Layer 3 of a small transformer language model trained on English Wikipedia (12 layers, counted from 0, width 64).
A neuron's activation on a vector x is ReLU(weights . x + bias), where the dot is the dot product.
The model reads these tokens: " Sons" "," " refused" " to" " accept" " these" " demands" " and" " so" " the" " book" " was" " placed" " instead" " with" " Fif" "ield" "." " Shaw" " was"

The vector x that enters this layer's MLP at each token. A number n stands for (n - 128) times 0.028.
0 " Sons": 139, 108, 100, 167, 161, 165, 166, 92, 148, 141, 121, 149, 68, 103, 153, 89, 112, 148, 167, 218, 105, 82, 128, 130, 152, 134, 141, 70, 178, 97, 125, 84, 96, 213, 131, 176, 144, 168, 141, 207, 100, 131, 139, 112, 94, 114, 88, 108, 131, 91, 151, 129, 109, 106, 63, 99, 137, 77, 181, 143, 154, 115, 138, 170
1 ",": 116, 149, 97, 138, 131, 115, 216, 61, 165, 164, 120, 141, 85, 129, 177, 87, 79, 111, 125, 199, 127, 136, 146, 109, 132, 138, 140, 86, 164, 116, 129, 99, 116, 161, 163, 140, 109, 186, 162, 162, 133, 153, 145, 136, 91, 99, 104, 157, 89, 100, 169, 152, 141, 88, 45, 155, 100, 80, 164, 160, 152, 91, 172, 138
2 " refused": 133, 163, 93, 105, 143, 116, 220, 65, 142, 162, 153, 153, 136, 96, 176, 64, 83, 128, 131, 194, 128, 119, 140, 124, 139, 146, 130, 91, 153, 141, 122, 96, 134, 176, 139, 160, 104, 193, 170, 147, 126, 127, 171, 128, 109, 85, 95, 191, 100, 111, 173, 106, 82, 138, 36, 142, 127, 83, 167, 144, 131, 102, 160, 108
3 " to": 135, 147, 119, 127, 128, 131, 231, 72, 167, 166, 149, 136, 144, 103, 164, 83, 74, 122, 139, 193, 136, 138, 118, 130, 145, 152, 136, 43, 160, 100, 114, 77, 143, 161, 158, 152, 118, 188, 156, 132, 118, 133, 179, 153, 109, 95, 100, 156, 116, 129, 147, 141, 97, 116, 48, 151, 108, 78, 165, 137, 139, 80, 153, 120
4 " accept": 138, 133, 117, 112, 159, 148, 201, 78, 151, 183, 121, 139, 129, 96, 187, 68, 84, 113, 123, 193, 129, 135, 151, 141, 143, 150, 130, 81, 161, 118, 109, 117, 146, 169, 147, 144, 95, 197, 154, 137, 115, 140, 169, 125, 105, 105, 84, 197, 101, 137, 170, 126, 81, 131, 26, 156, 120, 75, 149, 125, 132, 98, 159, 111
5 " these": 130, 148, 105, 107, 158, 153, 215, 72, 154, 153, 127, 139, 127, 102, 164, 89, 83, 105, 130, 201, 140, 148, 121, 105, 117, 138, 147, 73, 151, 131, 142, 102, 168, 207, 159, 182, 92, 194, 129, 150, 112, 148, 149, 131, 118, 119, 100, 192, 106, 109, 162, 129, 105, 90, 42, 153, 107, 77, 160, 131, 125, 99, 156, 94
6 " demands": 155, 147, 111, 126, 147, 123, 197, 68, 156, 169, 144, 156, 138, 81, 191, 77, 82, 121, 130, 195, 140, 145, 126, 123, 128, 142, 126, 80, 144, 110, 136, 124, 158, 194, 161, 160, 92, 189, 158, 127, 121, 126, 159, 103, 121, 96, 79, 196, 107, 96, 187, 114, 88, 119, 39, 152, 113, 84, 158, 120, 146, 86, 159, 118
7 " and": 124, 143, 121, 132, 118, 133, 235, 62, 175, 150, 122, 160, 106, 126, 143, 94, 82, 121, 116, 196, 115, 137, 122, 121, 124, 141, 135, 71, 137, 110, 150, 83, 172, 179, 165, 156, 100, 191, 164, 130, 104, 145, 165, 134, 105, 106, 101, 166, 103, 125, 163, 140, 129, 78, 43, 159, 112, 80, 171, 134, 157, 92, 160, 120
8 " so": 128, 141, 107, 106, 143, 114, 215, 67, 157, 172, 117, 148, 115, 104, 165, 79, 90, 129, 133, 197, 108, 142, 121, 113, 121, 142, 149, 87, 149, 126, 142, 95, 159, 164, 152, 170, 124, 209, 161, 130, 97, 123, 158, 131, 116, 102, 114, 188, 128, 132, 151, 136, 109, 111, 28, 160, 108, 77, 151, 125, 169, 81, 167, 99
9 " the": 123, 146, 114, 110, 135, 151, 247, 81, 179, 147, 151, 128, 116, 93, 145, 70, 81, 120, 134, 170, 142, 145, 115, 102, 152, 114, 151, 65, 142, 125, 136, 98, 152, 180, 145, 158, 85, 198, 150, 154, 121, 147, 152, 134, 108, 119, 125, 171, 122, 136, 149, 144, 125, 93, 43, 145, 118, 69, 166, 145, 134, 82, 161, 110
10 " book": 134, 142, 93, 143, 134, 109, 225, 103, 147, 156, 154, 160, 112, 83, 170, 89, 77, 100, 117, 176, 108, 137, 127, 101, 119, 130, 146, 88, 154, 132, 117, 132, 160, 164, 158, 152, 77, 206, 142, 146, 105, 136, 137, 112, 116, 108, 90, 181, 124, 117, 202, 164, 114, 115, 12, 156, 138, 84, 155, 155, 151, 105, 148, 132
11 " was": 127, 145, 122, 140, 111, 112, 205, 70, 166, 166, 150, 169, 106, 114, 176, 80, 65, 138, 133, 177, 145, 124, 114, 108, 129, 120, 125, 72, 141, 134, 128, 111, 132, 184, 157, 165, 91, 193, 165, 138, 121, 116, 170, 131, 112, 89, 120, 181, 113, 111, 164, 133, 130, 133, 17, 140, 121, 78, 161, 148, 142, 93, 156, 121
12 " placed": 151, 152, 140, 136, 142, 119, 215, 75, 157, 144, 136, 146, 145, 103, 158, 77, 78, 144, 110, 183, 135, 106, 134, 98, 137, 120, 140, 84, 138, 122, 107, 99, 105, 206, 161, 167, 89, 177, 189, 126, 132, 139, 164, 119, 88, 105, 97, 188, 119, 123, 168, 122, 132, 120, 18, 153, 144, 87, 158, 129, 135, 70, 166, 104
13 " instead": 141, 145, 135, 128, 143, 87, 201, 70, 152, 159, 112, 160, 137, 89, 161, 86, 67, 135, 129, 202, 124, 146, 131, 118, 122, 128, 149, 64, 135, 129, 129, 110, 135, 192, 163, 186, 109, 178, 148, 111, 120, 112, 172, 125, 108, 90, 82, 181, 121, 149, 150, 149, 132, 121, 31, 160, 128, 84, 165, 129, 144, 78, 160, 104
14 " with": 128, 154, 115, 136, 148, 148, 225, 70, 167, 150, 108, 144, 127, 122, 155, 86, 80, 119, 113, 185, 135, 142, 141, 119, 126, 131, 131, 53, 143, 117, 103, 96, 146, 202, 160, 154, 90, 183, 163, 144, 114, 140, 165, 144, 115, 84, 107, 194, 105, 134, 151, 136, 111, 119, 31, 158, 108, 86, 168, 148, 140, 74, 153, 130
15 " Fif": 128, 149, 136, 113, 169, 123, 214, 66, 162, 130, 119, 132, 114, 97, 137, 63, 81, 121, 109, 195, 141, 112, 126, 96, 156, 118, 144, 70, 179, 123, 133, 111, 150, 189, 132, 163, 111, 194, 110, 158, 121, 151, 136, 142, 130, 142, 68, 174, 96, 121, 147, 128, 92, 111, 43, 186, 147, 85, 154, 176, 132, 97, 177, 94
16 "ield": 115, 145, 117, 167, 176, 98, 189, 65, 151, 138, 139, 132, 149, 61, 155, 79, 60, 118, 115, 181, 138, 135, 138, 103, 153, 139, 131, 79, 133, 127, 116, 132, 150, 167, 170, 145, 82, 186, 132, 158, 123, 150, 162, 125, 141, 118, 52, 176, 119, 96, 189, 97, 135, 97, 44, 173, 140, 85, 166, 155, 157, 111, 167, 92
17 ".": 120, 173, 102, 147, 129, 103, 240, 76, 164, 142, 151, 132, 108, 115, 144, 97, 91, 137, 104, 209, 134, 130, 144, 112, 128, 119, 115, 84, 165, 121, 124, 96, 147, 156, 136, 158, 103, 182, 134, 152, 94, 135, 170, 138, 135, 89, 98, 172, 103, 113, 179, 141, 143, 80, 44, 140, 111, 81, 159, 164, 155, 86, 174, 119
18 " Shaw": 127, 155, 106, 154, 152, 89, 173, 63, 155, 156, 145, 132, 121, 77, 143, 66, 84, 115, 131, 197, 142, 127, 133, 108, 138, 119, 132, 87, 147, 123, 141, 115, 145, 186, 125, 138, 86, 191, 128, 162, 126, 129, 165, 130, 101, 118, 79, 174, 116, 112, 185, 131, 134, 141, 38, 174, 102, 83, 162, 173, 194, 93, 178, 96
19 " was": 123, 152, 115, 158, 111, 120, 197, 64, 159, 163, 150, 160, 114, 114, 168, 75, 68, 137, 128, 189, 155, 130, 121, 115, 140, 124, 115, 82, 138, 141, 129, 99, 115, 180, 151, 163, 92, 190, 158, 151, 123, 115, 182, 133, 106, 88, 110, 179, 117, 107, 166, 128, 141, 135, 15, 149, 109, 85, 152, 160, 140, 91, 157, 113

Each question shows the input weights of one neuron of the MLP. A number n stands for (n - 128) times 0.016.

n100 (bias -0.118): 145, 120, 95, 130, 109, 141, 149, 119, 90, 133, 137, 104, 130, 164, 154, 167, 123, 117, 141, 153, 149, 132, 107, 142, 129, 111, 122, 106, 110, 140, 94, 128, 164, 137, 137, 146, 118, 120, 112, 138, 106, 125, 105, 133, 140, 90, 167, 113, 161, 114, 114, 135, 162, 133, 129, 140, 127, 110, 125, 146, 93, 123, 67, 153
It fires most on token 14 " with"

n146 (bias 0.057): 141, 123, 142, 109, 128, 148, 121, 119, 107, 112, 135, 140, 147, 133, 139, 137, 103, 137, 127, 111, 123, 151, 123, 126, 127, 116, 125, 147, 137, 125, 103, 112, 116, 133, 170, 132, 125, 113, 146, 122, 154, 105, 155, 113, 121, 135, 114, 127, 122, 123, 134, 104, 104, 134, 135, 136, 88, 129, 84, 115, 101, 133, 147, 127
On which three tokens does it fire most, strongest first? 6 " demands", 12 " placed", 4 " accept"

n70 (bias -0.121): 130, 109, 140, 125, 106, 119, 108, 155, 116, 101, 98, 160, 119, 148, 177, 101, 107, 134, 138, 74, 112, 87, 155, 143, 116, 152, 112, 105, 80, 131, 44, 130, 131, 102, 124, 157, 107, 131, 144, 114, 127, 122, 147, 140, 146, 115, 115, 144, 149, 127, 117, 122, 103, 166, 102, 113, 113, 159, 140, 74, 145, 115, 129, 119
It fires most on token 4 " accept"

n60 (bias -0.030): 118, 155, 146, 115, 121, 150, 129, 116, 112, 118, 130, 139, 141, 130, 123, 103, 155, 114, 162, 126, 139, 145, 143, 156, 114, 98, 144, 108, 144, 100, 165, 107, 132, 140, 148, 140, 126, 143, 105, 158, 143, 131, 152, 136, 137, 180, 100, 141, 141, 132, 113, 107, 154, 147, 150, 131, 141, 114, 101, 103, 103, 135, 102, 121
On which three tokens does it fire most, strongest first? 5 " these", 15 " Fif", 9 " the"

n105 (bias -0.048): 136, 166, 138, 125, 147, 109, 131, 120, 115, 103, 105, 118, 118, 134, 118, 124, 122, 138, 127, 117, 101, 132, 174, 134, 117, 106, 150, 126, 104, 110, 118, 121, 121, 128, 158, 122, 133, 84, 152, 145, 113, 111, 134, 125, 150, 139, 149, 137, 128, 147, 164, 141, 95, 141, 142, 98, 126, 90, 122, 128, 121, 112, 86, 143
It fires most on token 14 " with"

n167 (bias -0.004): 108, 115, 121, 138, 156, 125, 130, 121, 136, 118, 121, 165, 108, 144, 153, 132, 113, 116, 137, 102, 158, 130, 152, 114, 121, 152, 76, 166, 120, 111, 160, 114, 102, 106, 142, 140, 118, 122, 137, 132, 140, 142, 112, 94, 132, 97, 129, 110, 144, 114, 122, 151, 118, 142, 126, 131, 151, 115, 139, 145, 135, 111, 121, 126
It fires most on token 1 ","

n125 (bias -0.026): 128, 119, 125, 101, 120, 137, 123, 131, 117, 147, 121, 120, 133, 148, 129, 151, 123, 120, 138, 133, 156, 140, 144, 134, 141, 163, 127, 131, 138, 72, 112, 121, 153, 102, 124, 113, 109, 114, 117, 120, 115, 119, 133, 80, 141, 136, 134, 139, 117, 111, 130, 121, 100, 126, 113, 135, 158, 111, 102, 152, 120, 158, 119, 121
It fires most on token 4 " accept"

n116 (bias -0.125): 113, 156, 143, 110, 135, 147, 154, 124, 117, 131, 106, 70, 126, 130, 161, 131, 102, 143, 102, 138, 168, 168, 106, 130, 116, 105, 154, 110, 87, 127, 154, 109, 124, 128, 127, 177, 179, 141, 121, 141, 106, 108, 74, 92, 155, 141, 153, 102, 111, 112, 96, 176, 110, 119, 180, 126, 109, 135, 114, 138, 127, 136, 136, 124
On which two tokens does it fire most, strongest first? 5 " these", 9 " the"

n20 (bias -0.001): 132, 120, 123, 122, 140, 117, 165, 162, 153, 117, 159, 133, 185, 154, 103, 121, 153, 103, 126, 92, 110, 93, 155, 127, 131, 116, 140, 114, 121, 97, 106, 129, 139, 142, 128, 126, 122, 102, 137, 129, 130, 104, 130, 145, 114, 130, 121, 104, 104, 138, 140, 121, 121, 161, 154, 132, 99, 118, 132, 136, 154, 108, 132, 132
It fires most on token 3 " to"

n119 (bias -0.079): 132, 144, 155, 96, 122, 146, 123, 126, 121, 149, 146, 130, 139, 146, 112, 94, 109, 88, 154, 121, 125, 131, 127, 128, 121, 154, 124, 128, 118, 110, 127, 130, 138, 151, 126, 165, 116, 137, 146, 147, 117, 113, 119, 125, 112, 144, 154, 109, 160, 90, 149, 110, 161, 120, 153, 132, 108, 142, 95, 115, 117, 131, 146, 131
On which two tokens does it fire most, strongest first? 5 " these", 9 " the"

n22 (bias -0.060): 137, 134, 142, 115, 91, 127, 70, 106, 113, 107, 129, 178, 157, 156, 126, 132, 123, 167, 145, 126, 115, 92, 164, 155, 116, 127, 152, 122, 99, 155, 119, 164, 130, 122, 131, 157, 131, 137, 189, 68, 126, 112, 130, 122, 114, 122, 134, 115, 109, 162, 91, 119, 119, 120, 114, 111, 126, 132, 132, 136, 138, 96, 182, 96
On which two tokens does it fire most, strongest first? 13 " instead", 12 " placed"

n132 (bias 0.030): 144, 152, 177, 98, 117, 129, 116, 110, 129, 93, 93, 139, 181, 142, 135, 114, 147, 171, 116, 108, 133, 104, 143, 129, 127, 135, 147, 116, 100, 130, 148, 115, 147, 147, 133, 157, 132, 89, 117, 125, 119, 133, 93, 128, 138, 143, 154, 144, 111, 142, 135, 126, 122, 131, 116, 120, 160, 135, 148, 143, 131, 104, 143, 124
On which three tokens does it fire most, strongest first? 12 " placed", 15 " Fif", 13 " instead"

n83 (bias -0.022): 145, 133, 170, 134, 128, 131, 101, 130, 119, 154, 127, 110, 99, 138, 159, 118, 105, 122, 121, 148, 125, 118, 136, 129, 102, 137, 113, 152, 127, 158, 122, 125, 149, 142, 133, 121, 115, 118, 106, 104, 128, 169, 97, 137, 132, 115, 143, 144, 113, 118, 136, 129, 122, 136, 139, 119, 120, 125, 108, 130, 89, 121, 137, 140
On which two tokens does it fire most, strongest first? 4 " accept", 5 " these"

n69 (bias -0.151): 103, 120, 79, 65, 75, 133, 155, 141, 131, 124, 127, 130, 108, 131, 95, 103, 146, 96, 137, 130, 151, 175, 145, 135, 142, 93, 135, 135, 119, 135, 100, 107, 111, 113, 94, 140, 123, 147, 117, 99, 124, 143, 135, 129, 119, 138, 143, 90, 148, 137, 164, 139, 135, 162, 134, 101, 135, 114, 120, 135, 123, 129, 105, 114
It fires most on token 9 " the"

n117 (bias -0.076): 129, 125, 145, 93, 136, 102, 124, 147, 128, 147, 101, 139, 115, 140, 108, 141, 146, 171, 125, 118, 112, 94, 128, 109, 98, 121, 112, 95, 117, 88, 115, 156, 151, 126, 124, 131, 109, 136, 145, 84, 128, 144, 133, 98, 128, 160, 140, 135, 98, 138, 146, 121, 146, 143, 110, 136, 142, 105, 81, 99, 99, 141, 131, 112
On which two tokens does it fire most, strongest first? 12 " placed", 13 " instead"

n14 (bias -0.099): 128, 99, 132, 87, 152, 141, 107, 124, 129, 145, 125, 140, 132, 118, 88, 178, 116, 144, 133, 148, 80, 86, 129, 171, 109, 111, 97, 111, 133, 125, 109, 150, 148, 126, 160, 149, 129, 126, 145, 103, 131, 125, 133, 89, 106, 141, 154, 141, 109, 171, 137, 110, 166, 186, 119, 107, 144, 98, 94, 121, 124, 111, 171, 124
It fires most on token 13 " instead"

n115 (bias -0.034): 131, 128, 92, 140, 117, 167, 113, 101, 144, 123, 147, 115, 128, 136, 160, 119, 190, 110, 115, 111, 157, 142, 121, 132, 141, 155, 111, 139, 124, 175, 156, 109, 128, 149, 139, 125, 190, 116, 147, 121, 131, 99, 138, 122, 122, 101, 162, 145, 131, 148, 140, 146, 105, 134, 142, 116, 141, 103, 108, 159, 123, 95, 127, 126
It fires most on token 2 " refused"

n53 (bias -0.016): 137, 140, 137, 131, 156, 136, 106, 99, 153, 173, 151, 137, 148, 143, 145, 136, 132, 121, 141, 78, 167, 117, 146, 156, 136, 105, 124, 131, 108, 91, 159, 135, 131, 137, 120, 129, 157, 137, 117, 147, 101, 135, 127, 139, 112, 154, 127, 96, 114, 148, 157, 134, 127, 80, 128, 151, 101, 132, 92, 118, 130, 127, 134, 128
It fires most on token 18 " Shaw"

n5 (bias -0.012): 128, 151, 137, 119, 123, 105, 113, 113, 154, 103, 96, 149, 128, 125, 177, 137, 150, 124, 124, 106, 96, 138, 131, 133, 128, 133, 113, 105, 115, 113, 133, 114, 139, 126, 143, 116, 142, 112, 112, 134, 96, 115, 150, 130, 123, 151, 128, 113, 141, 109, 130, 127, 132, 99, 111, 119, 103, 166, 150, 137, 106, 128, 145, 121
It fires most on token 7 " and"

n128 (bias -0.120): 106, 105, 118, 148, 147, 120, 108, 134, 129, 123, 139, 134, 165, 109, 132, 110, 84, 77, 135, 91, 110, 101, 160, 152, 91, 160, 94, 123, 146, 132, 146, 140, 137, 128, 142, 169, 90, 109, 133, 168, 136, 132, 157, 146, 98, 149, 131, 149, 179, 168, 161, 126, 130, 146, 127, 114, 115, 111, 63, 73, 100, 163, 117, 151
On which token does it fire most, and how strongly? 4 " accept", at about 1.4

n40 (bias -0.083): 146, 126, 149, 126, 141, 108, 130, 101, 121, 114, 166, 123, 131, 125, 184, 165, 151, 151, 118, 134, 132, 106, 140, 137, 127, 123, 146, 94, 120, 127, 162, 157, 154, 122, 139, 157, 130, 99, 94, 136, 104, 143, 128, 113, 137, 133, 131, 136, 137, 86, 128, 114, 138, 111, 135, 133, 82, 157, 114, 74, 104, 118, 127, 167
On which two tokens does it fire most, strongest first? 6 " demands", 5 " these"

n149 (bias -0.077): 122, 157, 121, 110, 108, 152, 127, 127, 141, 128, 162, 103, 151, 115, 132, 115, 71, 122, 133, 105, 136, 120, 119, 197, 132, 130, 129, 140, 148, 123, 149, 127, 140, 137, 91, 132, 101, 150, 149, 134, 160, 98, 121, 123, 130, 133, 137, 133, 138, 172, 91, 106, 155, 137, 159, 136, 130, 124, 129, 87, 107, 98, 162, 150
On which two tokens does it fire most, strongest first? 9 " the", 3 " to"

n58 (bias -0.024): 71, 133, 134, 106, 146, 106, 132, 113, 141, 130, 139, 129, 148, 132, 125, 171, 158, 139, 146, 124, 126, 118, 93, 171, 133, 120, 125, 97, 117, 99, 105, 144, 161, 138, 127, 111, 130, 119, 130, 92, 120, 155, 153, 126, 101, 169, 129, 133, 120, 136, 159, 132, 154, 136, 111, 110, 103, 130, 104, 140, 119, 126, 137, 129
On which three tokens does it fire most, strongest first? 7 " and", 3 " to", 18 " Shaw"

n85 (bias -0.066): 82, 117, 115, 112, 137, 133, 124, 136, 123, 169, 113, 132, 139, 115, 137, 156, 122, 153, 99, 141, 102, 97, 149, 133, 109, 111, 108, 86, 164, 111, 152, 117, 134, 142, 139, 145, 146, 131, 148, 102, 98, 95, 111, 125, 102, 113, 176, 124, 130, 137, 144, 131, 128, 141, 158, 118, 124, 137, 126, 147, 90, 101, 108, 112
It fires most on token 8 " so"

n106 (bias -0.031): 134, 114, 166, 94, 134, 147, 133, 128, 109, 148, 124, 133, 168, 113, 142, 119, 88, 134, 152, 111, 156, 125, 140, 146, 126, 115, 140, 120, 90, 134, 79, 148, 141, 148, 118, 162, 110, 148, 129, 102, 136, 113, 139, 152, 126, 127, 154, 118, 121, 149, 78, 133, 113, 130, 130, 118, 118, 122, 127, 105, 122, 86, 93, 116
On which token does it fire most, and how strongly? 13 " instead", at about 3.1